Layer 2 of a small transformer language model trained on English Wikipedia (10 layers, counted from 0, width 128).
Take only the direct path to the model's output, skipping the later layers: a vector added to the residual stream pushes a token's score in proportion to its dot product with that token's output vector.

Output vectors of the tokens that the questions are about. A number n stands for (n - 500) times 0.0031.
"ouse": 396,665,528,351,646,741,611,341,436,597,442,578,687,625,582,331,400,500,506,353,621,224,702,736,426,405,359,552,640,534,509,784,661,702,468,568,654,597,452,626,436,531,457,513,830,653,502,518,525,429,455,454,859,325,349,561,555,506,645,624,552,451,591,424,658,355,336,264,434,559,533,556,448,498,546,391,412,517,452,434,342,522,336,377,457,475,686,321,414,334,247,538,426,571,465,271,721,413,678,612,590,622,558,554,484,605,361,642,479,337,456,425,595,317,388,298,347,307,562,521,296,455,618,459,421,453,502,471
"20": 603,555,543,516,434,559,468,581,355,650,283,418,446,447,381,553,522,407,328,270,404,351,556,544,423,252,486,435,574,233,647,503,565,543,722,428,506,523,445,520,496,671,600,423,628,597,548,534,557,523,371,654,396,494,493,480,631,662,568,488,551,576,648,520,241,493,540,862,346,584,668,433,456,520,313,517,471,550,530,494,319,524,807,456,386,520,533,353,393,420,408,448,666,555,207,430,396,637,510,684,457,460,442,478,519,541,385,650,343,476,547,408,596,561,662,639,571,444,590,513,420,538,626,537,646,410,372,405
" World": 565,499,486,434,466,462,675,471,315,608,486,718,618,513,388,541,488,328,652,408,374,309,634,467,375,459,596,510,392,367,604,336,514,704,220,567,608,547,535,375,366,424,544,603,706,559,470,328,482,563,596,476,859,540,400,585,681,690,490,474,496,492,370,588,613,645,623,481,500,307,349,389,415,298,513,415,423,716,296,594,455,674,703,360,593,503,391,555,359,397,388,583,374,523,469,534,491,478,552,618,537,283,730,616,552,430,513,452,323,749,433,422,658,524,534,450,499,610,596,396,491,599,321,449,513,548,331,463
" also": 532,564,390,649,621,555,540,315,698,477,552,530,366,479,455,590,429,303,564,357,473,204,570,627,714,492,556,557,453,505,307,356,509,285,404,620,556,431,522,405,439,534,522,345,645,377,481,442,644,560,439,440,422,656,439,548,314,491,522,647,429,442,740,627,482,666,341,438,392,451,395,509,471,280,469,597,708,370,509,597,396,488,296,698,532,452,785,509,369,469,466,454,496,493,618,559,612,588,393,421,700,775,566,605,518,642,479,469,296,461,628,461,474,420,529,457,549,436,532,447,649,378,466,467,464,648,682,380
"ter": 523,608,423,683,411,371,548,432,491,384,284,466,818,219,405,492,410,446,411,403,605,338,471,455,257,635,488,527,467,402,350,611,573,500,618,396,605,652,635,668,609,524,507,449,456,358,695,384,653,559,641,477,656,541,673,549,503,292,606,562,387,528,723,366,257,558,467,524,375,330,483,363,523,414,315,512,251,342,666,448,511,561,683,492,398,593,415,562,235,724,360,337,515,443,476,581,790,664,511,444,688,669,586,337,405,655,446,545,284,392,432,464,712,567,322,707,652,755,351,519,558,690,426,645,208,538,475,666
"son": 647,631,399,406,341,500,357,468,659,567,454,743,343,292,397,484,475,412,537,345,307,371,501,353,520,614,512,517,340,299,238,388,579,469,564,466,410,628,508,469,237,713,457,536,440,624,335,372,449,569,726,481,635,554,665,660,455,231,539,386,525,455,688,188,269,588,399,292,362,496,602,388,472,524,695,604,599,636,524,296,401,688,423,584,572,595,551,753,436,575,544,558,591,233,653,708,565,488,693,699,699,387,676,593,479,641,536,714,369,762,420,601,730,198,448,405,384,463,386,569,453,395,555,631,492,512,404,611
"ain": 426,301,660,444,487,585,661,618,420,449,445,577,556,373,483,552,461,559,373,494,522,570,462,375,411,501,440,707,429,225,642,536,615,480,596,484,841,659,586,491,408,355,537,458,498,444,659,630,353,297,520,364,627,395,374,459,450,597,424,719,531,535,477,551,308,649,652,543,304,509,613,552,454,718,427,637,685,527,600,535,411,384,294,661,584,642,593,355,554,391,520,331,488,255,668,491,694,279,377,635,526,973,345,437,565,468,491,424,371,531,501,498,655,465,636,373,533,479,337,313,390,543,427,386,461,338,509,550
"ial": 782,331,449,765,296,583,816,677,495,562,523,558,360,476,479,651,349,480,454,656,644,575,624,290,495,511,615,459,280,485,527,639,604,503,266,519,270,650,499,388,433,764,349,479,213,479,528,487,459,722,475,289,614,481,519,484,454,423,391,351,364,416,570,534,417,308,365,692,642,499,290,573,608,460,328,462,358,419,411,858,529,796,367,595,428,412,616,503,184,307,493,354,591,530,578,527,421,671,507,399,535,680,550,584,592,499,468,628,656,524,617,491,632,361,596,446,654,565,333,344,358,526,503,203,540,440,658,652
"o.": 571,469,776,507,570,639,332,548,842,528,217,541,395,511,356,462,630,487,387,491,545,443,610,361,644,507,337,783,580,546,474,537,606,479,617,404,362,526,429,600,448,464,808,749,728,567,444,562,685,515,678,321,436,633,335,356,429,288,499,612,528,625,324,459,189,587,651,494,305,446,528,450,454,347,158,303,402,462,584,184,370,499,487,474,575,313,400,491,612,463,203,647,622,620,439,423,768,357,531,308,400,349,644,614,491,600,777,534,545,577,855,482,410,647,458,631,464,557,559,436,325,633,511,423,474,382,499,440
" =": 603,560,642,550,642,354,683,409,366,582,469,522,509,664,426,406,755,455,480,292,654,609,253,628,394,456,370,225,260,388,410,346,561,775,542,425,411,441,409,476,666,210,652,730,414,308,325,367,530,551,670,517,805,509,691,634,599,496,385,394,560,513,634,417,490,456,166,375,411,650,556,705,542,359,525,501,552,513,327,425,409,375,633,291,427,730,561,714,410,355,561,679,427,561,772,667,563,488,501,439,348,548,553,527,677,372,311,417,317,397,730,725,404,551,451,477,403,310,669,640,593,466,294,331,605,574,733,475
"ber": 317,656,462,507,641,508,805,334,551,386,610,438,316,527,347,757,460,458,368,515,574,491,336,471,348,603,344,646,554,545,597,382,577,610,578,504,512,809,563,764,306,695,334,798,578,391,475,418,675,705,363,389,596,463,573,568,496,475,477,391,348,443,565,485,446,391,420,487,732,339,684,449,354,507,656,369,366,374,421,416,424,708,693,336,717,573,427,492,504,703,396,672,515,173,366,346,550,328,500,340,824,639,401,512,399,528,565,621,419,555,602,393,492,413,519,323,360,508,504,591,612,529,338,560,416,581,544,302
"ment": 541,366,504,704,615,944,482,538,606,416,368,676,662,541,563,668,707,412,487,696,840,402,465,512,194,491,383,551,469,578,546,444,593,331,714,471,663,520,563,416,677,724,421,429,466,344,512,276,621,300,685,500,710,448,483,598,416,473,251,363,517,534,524,235,676,408,453,675,470,584,495,390,313,339,532,521,473,525,668,480,347,561,316,260,641,462,594,483,596,334,504,431,292,379,574,619,655,753,287,541,553,265,548,411,663,329,384,459,334,189,584,626,702,423,563,419,689,525,354,529,172,575,765,473,423,322,381,556
"ide": 534,427,279,287,530,470,487,707,432,686,496,585,610,519,636,332,522,501,531,488,604,466,749,507,503,545,457,412,414,416,674,573,605,530,726,522,558,308,412,681,551,545,530,348,652,492,547,576,472,590,407,393,515,337,576,651,356,556,477,634,427,624,503,673,751,217,404,393,592,374,651,461,421,664,644,259,487,577,456,336,427,356,340,815,654,298,439,681,593,496,277,354,666,485,244,645,605,455,660,293,587,364,556,429,493,641,362,484,402,708,326,275,618,487,366,309,616,563,577,718,515,164,407,391,479,469,585,483
"ity": 675,544,519,400,390,647,484,433,639,334,352,500,614,639,410,617,432,483,409,333,407,320,593,436,605,523,357,473,293,596,625,625,598,687,618,417,538,704,658,454,376,471,755,489,657,395,706,663,512,737,444,386,752,397,381,356,360,587,470,413,316,387,550,428,753,291,413,549,520,336,204,281,524,374,348,415,528,422,535,391,449,533,538,563,582,504,671,605,437,105,270,377,463,586,386,650,347,548,587,566,759,324,574,336,554,586,523,610,657,528,650,547,463,532,445,725,504,585,694,604,542,430,569,368,445,277,382,766
"ction": 595,328,281,617,541,412,340,519,543,369,549,496,515,527,550,397,679,399,488,619,707,268,448,582,299,463,307,643,678,477,637,403,600,645,622,508,426,655,458,458,394,703,538,519,431,344,614,524,375,396,806,367,551,334,627,537,583,496,615,377,426,437,534,423,604,281,353,683,485,412,289,422,473,710,623,719,547,489,680,355,631,536,741,443,553,489,426,651,606,302,485,314,279,592,537,597,342,586,465,603,422,500,644,444,423,349,407,682,303,600,700,546,299,323,561,683,615,245,666,570,411,461,496,614,431,256,623,425
"ip": 453,324,537,470,289,376,393,534,473,627,490,521,545,747,402,517,466,553,552,339,635,759,544,590,564,553,628,377,491,571,514,599,614,514,402,641,460,553,685,648,507,626,594,216,201,527,511,461,568,644,583,418,497,548,540,382,363,358,272,407,604,542,421,324,492,500,466,355,631,416,358,482,602,603,425,423,444,493,643,277,510,578,628,409,614,504,550,544,753,351,461,662,449,526,603,447,482,524,582,504,625,628,415,465,560,426,523,546,490,568,647,575,338,487,362,313,624,389,390,566,478,504,650,479,220,284,592,504
"fter": 653,649,398,452,667,623,566,283,492,440,457,487,383,548,496,480,719,342,615,496,609,597,442,575,367,504,444,615,649,298,601,298,599,290,549,745,539,618,812,706,257,434,668,637,773,209,479,631,788,422,500,402,384,516,472,366,209,683,681,490,591,445,536,489,466,605,307,334,380,402,467,512,463,664,528,470,613,602,500,440,742,406,524,419,351,383,532,572,765,484,339,353,663,497,623,660,376,736,422,524,232,529,551,508,434,373,473,374,294,672,504,533,332,237,419,524,626,663,645,417,300,493,468,554,479,524,364,190
"ings": 586,593,443,554,502,582,539,388,333,607,502,574,552,458,539,587,617,483,465,423,360,616,414,763,346,514,278,506,373,435,398,560,638,490,150,573,166,662,347,362,719,506,562,226,758,671,448,658,446,478,627,534,581,606,808,475,544,268,358,645,105,619,419,608,437,534,367,181,530,522,486,607,628,542,707,536,732,559,417,397,409,485,428,450,755,623,487,258,530,347,466,375,510,436,601,637,634,676,339,458,632,362,557,638,357,464,301,604,394,400,290,567,644,596,628,530,715,377,374,552,528,430,741,485,437,351,392,619
"per": 381,606,448,374,386,524,708,527,568,566,412,555,380,472,277,553,665,427,382,351,620,740,629,366,271,588,253,401,370,299,567,453,579,612,479,469,608,544,613,778,414,736,327,618,538,490,535,516,571,494,652,523,340,254,458,669,394,393,657,454,486,475,602,302,447,457,531,563,508,409,558,462,427,588,662,440,463,656,479,498,481,658,644,376,600,323,383,494,477,577,602,515,547,674,397,559,505,512,605,703,555,737,389,350,301,528,594,476,425,234,483,235,692,672,417,540,493,716,541,546,192,435,396,324,646,577,520,505

Each question shows what one neuron of this layer's MLP adds at an activation of 1. A number n stands for (n - 500) times 0.00045.

n363: 433,514,450,516,462,566,538,498,495,585,486,458,588,491,562,552,511,525,482,567,324,491,606,321,389,538,587,362,582,454,531,428,498,621,491,512,407,340,488,451,453,498,587,406,545,368,454,399,377,564,582,464,539,396,439,369,428,556,403,461,509,664,463,342,451,514,565,466,583,488,484,554,551,601,464,522,491,520,566,534,395,462,502,267,607,461,521,523,509,516,521,550,515,360,541,510,515,612,545,531,459,452,519,495,453,579,353,607,599,614,432,589,636,417,441,478,384,616,451,630,548,601,555,491,417,578,460,579
Pushed down most: " also"

n390: 351,755,478,647,497,599,264,479,394,398,604,578,326,471,435,473,481,631,445,454,352,536,555,581,578,506,490,436,374,513,542,487,546,590,428,671,622,541,558,534,664,349,534,310,643,471,347,323,490,594,473,583,666,519,454,500,733,422,576,570,635,594,506,644,568,347,487,353,452,634,513,328,439,801,523,568,375,430,792,553,417,526,366,696,497,257,574,473,500,510,449,424,532,470,398,597,468,522,584,285,345,440,497,531,341,347,406,573,480,653,560,473,518,526,533,497,368,379,342,560,339,699,194,520,500,516,600,545
Which three tokens does it push up most, strongest first? "ide", "ouse", "ings"

n288: 401,594,553,505,493,468,330,567,438,543,614,407,478,367,490,572,541,550,514,519,574,572,476,342,529,470,527,469,425,629,307,559,260,438,669,384,497,451,413,461,468,466,569,530,464,630,533,448,637,570,495,590,553,544,430,379,552,603,635,466,654,603,459,569,462,535,522,576,431,545,689,384,523,490,488,590,500,648,400,410,617,558,551,453,485,476,369,459,480,661,599,471,428,604,408,211,511,464,473,502,423,445,557,510,400,560,452,516,349,546,485,375,473,490,488,502,558,431,578,450,565,569,497,457,537,595,502,497
Pushed up most: "20"

n364: 394,552,542,568,466,476,609,529,500,429,688,543,421,549,570,541,527,563,534,421,476,433,622,311,364,552,541,439,515,487,392,376,502,471,395,522,577,460,531,455,635,622,592,457,520,466,476,470,608,479,452,396,447,458,450,379,461,521,626,536,454,533,477,590,469,607,551,487,512,436,491,471,467,594,489,617,408,550,399,537,483,574,572,491,489,597,599,520,467,458,529,480,523,588,637,354,440,540,374,552,431,515,489,347,426,421,620,509,406,416,400,518,634,569,363,572,543,481,533,619,496,513,467,469,560,483,475,516
Pushed up most: "per"

n230: 373,495,491,358,531,383,528,445,662,433,530,552,626,623,451,361,477,486,665,584,486,481,593,530,561,398,604,543,493,435,458,696,438,530,557,433,483,483,537,389,498,505,517,453,480,472,315,587,568,360,570,582,495,530,423,445,652,462,623,560,481,510,351,515,307,637,509,427,439,546,375,599,344,452,444,364,445,489,463,642,416,364,517,495,474,472,510,476,451,418,551,482,463,557,604,542,571,459,429,555,588,557,463,418,509,562,568,583,439,432,607,547,383,517,478,520,635,528,558,548,481,520,386,505,549,538,547,356
Which two tokens does it push up most, strongest first? "o.", " also"

n515: 578,724,500,423,441,605,385,503,607,538,642,567,562,497,638,574,517,457,445,536,463,449,417,452,317,563,564,593,567,459,575,296,466,467,441,453,506,571,371,277,379,497,435,508,479,440,403,598,543,436,526,546,536,422,653,534,379,430,462,596,601,438,459,497,596,611,388,363,698,560,486,453,333,377,292,647,478,699,412,623,380,422,521,488,464,373,563,578,517,454,547,393,648,666,413,333,485,459,681,549,517,455,482,435,567,508,600,473,405,506,676,655,527,500,503,532,317,553,431,389,356,494,353,517,388,531,550,695
Which three tokens does it push up most, strongest first? "son", " World", "ment"

n77: 513,548,579,561,418,546,547,563,468,481,393,457,468,466,492,576,466,351,530,494,567,507,422,428,613,464,635,507,545,435,494,436,519,557,453,563,385,527,587,451,541,547,403,528,361,599,461,461,540,540,456,685,412,613,424,574,321,518,535,374,586,310,485,552,520,439,594,489,558,445,481,518,560,474,492,523,538,508,437,544,579,489,601,438,496,611,511,453,515,539,455,543,502,401,436,342,458,626,464,544,532,322,536,392,462,462,553,498,513,527,608,361,560,608,459,523,507,590,363,580,368,511,533,433,588,502,585,431
Pushed up most: "ial"

n113: 417,593,641,663,500,448,676,608,493,454,606,613,466,533,395,627,564,564,489,414,572,552,531,560,491,437,366,416,436,496,551,440,604,542,556,425,479,580,421,432,549,493,626,531,337,454,618,525,440,467,469,545,512,465,471,531,484,454,513,496,493,352,541,428,507,450,509,604,460,574,511,491,498,648,546,546,530,554,582,338,491,332,554,646,458,447,482,419,560,468,472,391,491,587,424,498,471,487,448,426,489,439,413,575,480,528,594,616,498,431,554,391,584,531,539,605,367,444,463,447,420,376,399,458,520,687,410,452
Pushed up most: "per"

n522: 551,502,504,438,539,494,437,565,374,552,500,486,463,447,399,331,470,487,434,441,506,519,456,416,532,552,563,502,569,508,537,402,465,567,531,451,553,485,462,498,408,547,588,494,563,594,521,619,466,575,483,523,365,567,535,516,541,529,502,518,443,491,424,468,500,602,541,539,454,414,635,481,645,575,504,555,328,566,451,556,363,492,361,369,333,513,477,407,513,575,489,608,456,401,598,531,588,544,532,460,554,589,438,504,496,454,571,461,521,564,554,438,476,525,365,490,516,694,492,452,500,590,504,553,471,606,421,400
Pushed up most: "o."

n369: 452,516,491,394,617,453,473,621,538,403,558,590,498,443,489,457,424,518,483,386,496,408,491,445,461,382,513,472,570,586,425,504,600,581,496,419,470,491,514,549,320,509,475,540,570,483,538,612,455,443,477,422,479,491,589,455,522,550,553,502,518,476,464,465,402,563,575,511,540,341,705,389,564,439,434,651,435,556,472,543,599,491,539,481,802,595,452,397,355,606,514,488,545,531,453,371,631,494,431,509,553,489,442,514,618,489,457,477,428,466,620,558,417,460,498,406,599,476,632,474,448,421,557,445,425,482,568,479
Pushed up most: "ber"

n172: 444,475,430,425,482,563,475,401,444,386,554,484,408,469,498,618,590,537,511,536,552,452,476,517,462,601,527,543,622,507,496,357,575,547,538,613,294,486,420,514,430,475,484,570,505,399,464,522,567,515,554,677,609,469,464,475,367,541,489,670,482,463,537,613,710,459,558,498,518,464,453,636,551,345,500,522,507,428,577,404,397,429,500,454,569,375,548,544,435,564,493,564,500,495,474,502,440,526,335,500,647,633,481,436,482,504,411,381,557,651,477,495,456,478,552,308,450,621,537,409,617,498,470,500,580,538,469,483
Which three tokens does it push up most, strongest first? "ber", " also", "fter"

n715: 559,412,593,609,479,468,546,510,374,627,560,527,349,473,283,528,442,537,560,579,461,359,556,532,459,453,530,409,417,596,453,523,619,524,541,526,535,474,662,402,511,457,567,575,415,393,498,500,462,525,585,389,557,653,470,560,454,505,432,489,465,407,639,550,577,535,486,482,462,551,516,464,566,488,541,459,611,584,397,630,477,529,521,412,520,434,479,491,685,451,429,367,418,418,556,460,468,549,619,500,452,449,407,433,568,467,584,541,470,516,516,415,414,491,505,520,497,434,535,483,318,548,393,500,776,559,579,476
Pushed down most: "ter"

n22: 408,548,645,500,642,500,398,414,393,469,455,421,420,473,622,535,400,579,483,544,557,472,665,393,515,611,480,356,485,544,478,507,270,461,500,492,397,724,604,422,418,515,394,557,547,456,545,604,490,414,583,550,495,475,407,548,525,500,598,309,612,536,493,453,467,490,562,446,525,577,542,588,513,583,394,598,633,555,547,482,470,321,508,561,639,385,543,495,472,503,528,589,417,620,529,396,436,546,555,221,468,470,471,537,475,498,480,376,480,585,430,531,422,510,419,572,411,485,538,513,597,505,462,474,535,727,417,616
Pushed down most: "ment"

n37: 587,523,512,347,618,474,477,527,482,428,497,536,549,393,450,464,503,422,352,556,513,505,705,525,452,638,467,398,487,550,409,619,361,701,609,532,605,479,444,601,520,413,447,439,670,642,505,587,503,372,346,500,544,462,425,338,411,503,439,570,445,525,517,609,553,508,416,482,722,407,587,585,571,643,581,535,505,436,588,438,521,439,412,383,632,503,510,560,369,362,563,497,365,490,527,427,365,490,460,458,518,451,578,497,414,540,344,476,646,479,356,728,558,513,619,451,366,614,542,380,531,519,597,495,454,525,525,495
Pushed up most: "ouse"

n299: 507,509,496,540,561,397,582,536,459,517,479,599,487,513,560,581,477,573,646,581,504,437,544,268,549,579,384,527,404,540,577,463,406,532,429,491,518,648,626,514,463,349,421,532,564,553,652,591,542,583,579,491,446,419,498,517,554,451,350,454,551,459,536,536,484,452,442,530,556,400,407,466,424,493,568,479,426,492,484,531,509,571,419,546,394,505,633,513,504,529,572,479,462,446,493,521,612,433,495,320,509,437,464,582,483,445,549,445,593,426,528,523,491,481,509,596,408,526,496,509,334,337,460,473,446,683,438,620
Pushed up most: "ial"

n143: 418,558,613,465,572,480,550,484,510,403,497,653,378,569,439,505,485,685,386,674,433,420,483,447,556,410,428,559,571,481,507,325,495,487,599,430,605,612,642,409,567,438,446,443,550,464,427,468,459,493,659,455,516,473,437,473,520,468,474,524,604,516,502,407,457,462,517,458,522,715,651,518,742,455,630,463,546,445,523,548,598,498,386,545,483,484,388,526,454,700,500,581,510,580,402,356,441,498,357,653,440,582,367,508,417,440,543,639,419,572,525,448,548,465,528,583,453,340,625,346,541,469,449,372,470,401,461,548
Pushed up most: "ain"

n235: 332,519,469,492,591,451,535,708,444,451,511,675,615,393,455,614,568,560,550,582,548,519,691,405,548,435,532,585,318,737,476,612,600,483,569,489,500,576,486,598,513,353,492,468,565,490,435,487,467,626,488,532,549,447,578,586,487,569,397,495,664,491,497,598,307,519,561,505,530,448,580,623,305,448,445,460,544,474,556,448,470,357,575,451,418,514,681,596,574,470,450,418,458,369,477,365,463,359,144,505,422,460,511,464,521,656,503,508,596,409,400,367,411,543,440,551,518,388,511,446,451,455,618,676,519,511,605,514
Pushed up most: "ain"

n325: 466,426,505,566,425,457,442,381,535,358,566,500,495,638,443,337,534,569,370,512,347,515,475,470,542,402,675,363,559,370,535,485,596,532,650,539,360,424,547,445,583,492,505,367,527,422,390,442,487,493,428,447,619,498,523,369,482,360,536,544,443,447,510,471,477,627,508,622,500,530,518,492,497,441,500,569,449,624,652,405,569,587,392,288,433,505,472,541,430,564,505,651,605,414,546,437,273,441,402,534,397,581,685,566,488,546,549,548,503,560,538,636,714,535,490,543,497,495,531,658,705,539,431,578,572,423,453,540
Which three tokens does it push up most, strongest first? "son", " =", "20"

n339: 524,503,475,492,400,471,592,541,569,589,470,630,390,560,590,500,590,310,451,445,419,545,328,517,469,476,453,375,567,623,521,500,587,732,644,434,505,481,607,415,484,503,442,639,547,569,444,453,492,515,529,532,562,357,590,587,466,221,598,513,392,451,617,448,543,596,390,372,532,227,482,555,360,473,492,642,541,602,525,321,527,375,429,674,497,590,573,462,648,441,394,525,338,421,559,391,483,480,436,603,410,479,428,528,479,536,508,592,449,503,608,465,590,589,436,432,388,466,602,413,414,473,586,468,555,667,503,595
Pushed up most: "son"

n703: 401,487,489,437,471,478,478,608,458,552,568,339,420,343,507,392,515,534,500,551,456,500,580,479,491,448,615,528,561,502,498,511,581,502,471,405,509,425,623,572,442,606,565,402,495,504,622,423,338,500,457,451,483,463,558,551,491,331,530,407,552,495,541,382,605,518,465,685,297,462,582,546,395,525,597,579,539,524,565,398,401,553,516,505,628,383,516,543,413,421,631,669,498,553,438,546,376,641,606,448,480,547,411,512,445,602,403,589,502,427,540,544,471,520,464,556,475,454,349,521,461,551,568,408,502,504,539,431
Pushed up most: "per"

n558: 599,529,453,431,450,420,533,512,639,466,560,459,561,294,470,611,491,558,479,546,342,617,526,509,569,541,561,575,481,485,593,587,414,475,437,443,638,606,500,466,504,570,532,502,423,509,542,369,559,560,492,604,415,535,449,463,412,538,496,421,394,469,394,331,518,518,625,537,390,603,430,470,471,438,558,349,530,517,489,491,387,548,390,645,507,465,626,568,430,623,600,468,434,445,591,435,481,413,583,551,476,445,516,578,259,558,572,470,475,468,571,425,441,515,533,479,436,504,567,488,563,569,504,416,485,513,513,547
Pushed down most: " ="

n439: 439,500,605,550,503,397,618,758,441,270,608,469,376,463,546,532,734,554,476,448,503,544,421,570,660,709,649,299,537,415,417,614,484,245,463,364,570,529,636,432,478,534,399,497,352,621,468,608,427,323,419,739,577,399,638,619,388,487,518,533,274,521,617,490,500,415,478,441,465,483,503,487,567,402,387,377,594,464,627,424,563,417,734,669,491,500,392,532,411,535,304,618,315,597,477,326,607,470,728,503,509,462,376,448,457,443,402,444,602,680,428,523,607,565,443,422,497,420,439,573,681,623,554,391,478,491,457,391
Pushed down most: "fter"

n556: 479,424,556,500,551,535,541,401,359,645,616,475,477,466,536,605,702,477,518,480,562,509,404,461,554,485,482,432,550,475,443,498,472,502,557,560,370,469,548,598,585,479,474,417,386,475,558,598,455,430,551,421,547,462,484,620,603,515,487,567,556,629,473,620,519,505,566,395,428,453,470,440,519,460,543,523,496,438,567,591,537,450,351,703,509,537,427,457,328,453,438,541,502,484,559,563,535,467,367,431,532,532,565,546,584,406,636,447,498,358,424,638,423,567,491,509,331,534,451,194,559,464,458,519,391,341,482,480
Pushed up most: "ain"

n269: 367,419,431,554,419,473,476,533,591,512,526,565,588,425,543,666,574,425,486,292,307,552,507,578,454,555,464,347,505,526,430,483,591,613,456,574,490,549,558,561,546,473,413,466,412,560,453,626,365,502,527,498,390,457,426,591,507,390,495,486,293,616,580,467,545,589,502,616,644,657,459,533,553,530,495,346,659,668,495,478,493,543,556,576,682,450,458,447,430,408,677,428,402,520,440,580,537,419,560,481,488,525,497,497,519,545,483,606,522,429,507,477,589,520,344,409,268,534,430,550,335,396,488,540,473,456,534,482
Which two tokens does it push up most, strongest first? "per", "ings"

n68: 477,380,519,407,443,415,438,646,386,507,487,402,374,680,454,573,507,394,389,449,399,535,432,466,500,544,409,438,558,570,490,529,428,617,613,510,459,570,575,598,248,535,505,446,463,466,472,517,543,510,578,663,449,505,540,381,520,436,543,464,538,576,493,492,419,615,576,335,693,397,458,378,447,573,407,563,505,538,562,442,568,488,572,289,434,460,589,553,609,588,413,539,454,498,466,481,529,546,382,536,500,674,407,347,434,589,432,531,609,643,413,557,609,473,415,545,318,630,431,505,485,593,528,339,522,493,583,579
Which three tokens does it push up most, strongest first? "ip", "per", "ber"

n500: 481,528,486,368,475,481,571,449,426,567,593,512,521,502,541,470,373,556,615,479,420,479,473,453,504,621,487,569,448,494,498,479,599,559,633,550,489,511,592,636,523,667,555,577,431,363,564,594,509,457,551,528,525,359,508,534,448,592,458,504,517,516,504,518,437,532,527,500,472,520,559,485,485,558,587,556,451,453,509,496,413,492,542,527,525,722,309,500,451,453,513,434,473,492,536,387,529,557,591,469,473,475,507,458,481,547,532,591,431,506,441,544,554,575,371,520,427,477,418,354,517,360,337,535,369,425,469,707
Pushed down most: " also"

n487: 573,665,559,353,805,523,506,527,426,481,524,580,577,212,585,572,579,343,648,497,368,526,252,503,433,578,621,518,421,516,497,503,458,426,593,634,639,561,380,607,506,388,483,558,493,387,467,599,358,541,518,523,538,440,425,503,461,410,571,591,694,426,491,420,493,435,452,570,396,435,420,604,599,611,462,741,475,578,527,425,643,471,714,589,567,521,507,834,563,628,314,439,481,545,432,504,289,394,568,462,436,494,396,466,300,537,359,463,392,656,523,490,372,548,377,411,475,312,609,449,395,490,726,646,739,481,544,268
Which two tokens does it push up most, strongest first? "fter", "ction"

n621: 473,591,498,519,567,572,514,590,674,567,530,417,519,512,656,447,349,461,379,505,488,627,456,594,502,567,457,370,444,588,674,566,373,602,439,401,718,520,413,465,531,521,418,655,382,461,667,455,471,523,456,512,510,444,577,545,543,674,564,535,444,492,491,485,331,464,415,398,702,500,493,550,334,507,502,378,532,521,343,606,447,521,510,579,320,452,524,476,532,461,507,515,419,562,525,362,518,486,421,461,514,433,505,453,559,507,454,528,532,417,526,436,382,372,553,388,471,576,556,553,403,470,639,478,528,491,439,520
Pushed up most: "ouse"

n371: 430,252,678,385,351,574,457,503,476,482,426,460,484,462,582,456,521,583,574,497,611,527,540,535,567,555,543,475,591,550,529,481,473,426,618,460,598,460,432,466,476,573,364,457,577,379,560,408,383,338,666,623,465,625,544,530,711,369,464,516,364,405,615,573,575,568,384,540,413,607,543,517,503,415,375,257,618,521,460,404,503,545,438,526,398,517,625,634,522,561,508,460,516,522,682,539,491,432,455,442,478,546,423,225,438,450,608,486,450,746,609,399,532,522,558,477,669,535,608,569,428,489,583,453,479,465,415,304
Pushed down most: "ber"

n627: 488,498,500,523,509,471,453,486,522,483,498,411,413,346,487,484,542,459,645,409,623,595,474,442,588,506,562,668,549,563,518,484,543,453,487,404,521,371,647,507,516,415,544,489,346,675,595,458,528,535,567,418,543,615,471,444,601,620,451,417,546,715,415,519,477,498,560,440,473,490,442,519,424,352,478,489,513,509,427,530,514,639,631,447,585,462,456,477,433,566,405,585,467,453,414,498,577,544,386,559,666,401,385,603,456,361,461,410,530,512,534,416,452,462,441,599,510,567,564,519,463,460,418,440,618,518,328,510
Pushed down most: "ouse"

n58: 533,457,529,386,527,486,613,599,395,633,503,465,473,613,513,350,639,240,479,535,685,695,458,480,495,523,449,424,418,618,362,513,278,379,463,542,453,517,553,573,503,457,607,546,506,490,563,554,500,389,453,505,590,519,397,646,667,344,559,422,547,645,357,671,409,647,481,460,500,612,599,365,486,369,423,489,390,573,562,533,495,513,508,288,500,463,514,483,423,462,414,466,413,578,517,524,410,380,515,566,540,535,483,525,505,667,448,631,533,378,551,587,593,532,492,386,182,511,506,468,538,651,527,506,500,417,571,420
Pushed up most: " ="

n367: 481,571,502,427,551,575,510,537,453,532,619,504,475,350,641,477,480,531,395,431,482,498,502,408,573,519,418,444,391,396,449,551,531,450,463,438,597,401,425,566,549,512,667,502,593,406,560,463,506,474,555,506,416,474,481,395,459,498,472,514,502,296,430,601,555,427,494,433,360,515,496,552,624,462,512,559,562,568,498,498,473,397,326,618,498,383,462,536,504,567,396,546,394,595,570,448,529,572,600,418,481,426,519,524,388,448,598,561,559,492,614,462,544,502,602,539,578,508,517,504,508,380,485,519,590,451,557,531
Pushed up most: "ide"

n446: 455,456,592,468,546,468,498,623,434,488,477,711,410,403,560,525,555,530,476,374,346,522,557,435,471,427,534,511,471,479,500,451,571,636,481,373,606,497,462,383,512,585,475,407,665,500,371,422,555,454,566,456,661,635,591,564,520,424,472,509,437,592,446,388,613,465,378,553,473,594,527,388,467,647,584,447,643,398,566,570,458,483,423,568,660,469,662,480,337,517,528,518,471,551,542,428,340,457,478,498,468,559,582,579,258,405,460,523,415,379,611,472,537,659,535,472,549,408,528,630,423,554,565,558,536,403,534,599
Pushed down most: "fter"

n416: 512,567,557,287,514,555,555,450,424,453,572,591,498,427,478,521,605,556,489,486,418,528,507,529,520,345,441,536,406,531,475,514,500,443,586,526,491,545,688,426,468,423,483,452,420,585,484,561,479,511,523,512,532,585,401,569,498,348,636,467,526,533,363,507,434,477,664,502,513,429,570,381,432,384,513,588,360,507,426,539,648,568,460,381,471,485,509,484,544,584,604,563,455,482,512,520,544,615,525,420,553,447,407,617,592,394,363,582,621,596,459,273,299,473,495,515,589,570,460,539,542,441,530,465,595,455,543,391
Pushed up most: " World"

n562: 623,449,466,498,562,473,480,444,498,545,533,401,449,427,530,455,515,541,396,434,511,576,476,346,623,566,465,553,500,485,463,628,502,602,637,479,498,416,440,419,564,575,354,449,467,461,498,613,391,613,525,430,400,485,435,484,535,462,553,459,430,554,511,507,452,527,504,355,525,559,454,604,493,538,496,371,396,552,602,432,576,546,565,673,524,405,427,411,696,462,514,584,429,544,647,357,385,567,510,539,496,574,486,412,456,478,360,566,348,541,576,475,440,436,338,453,475,615,534,382,534,521,452,484,496,584,631,575
Pushed up most: "ip"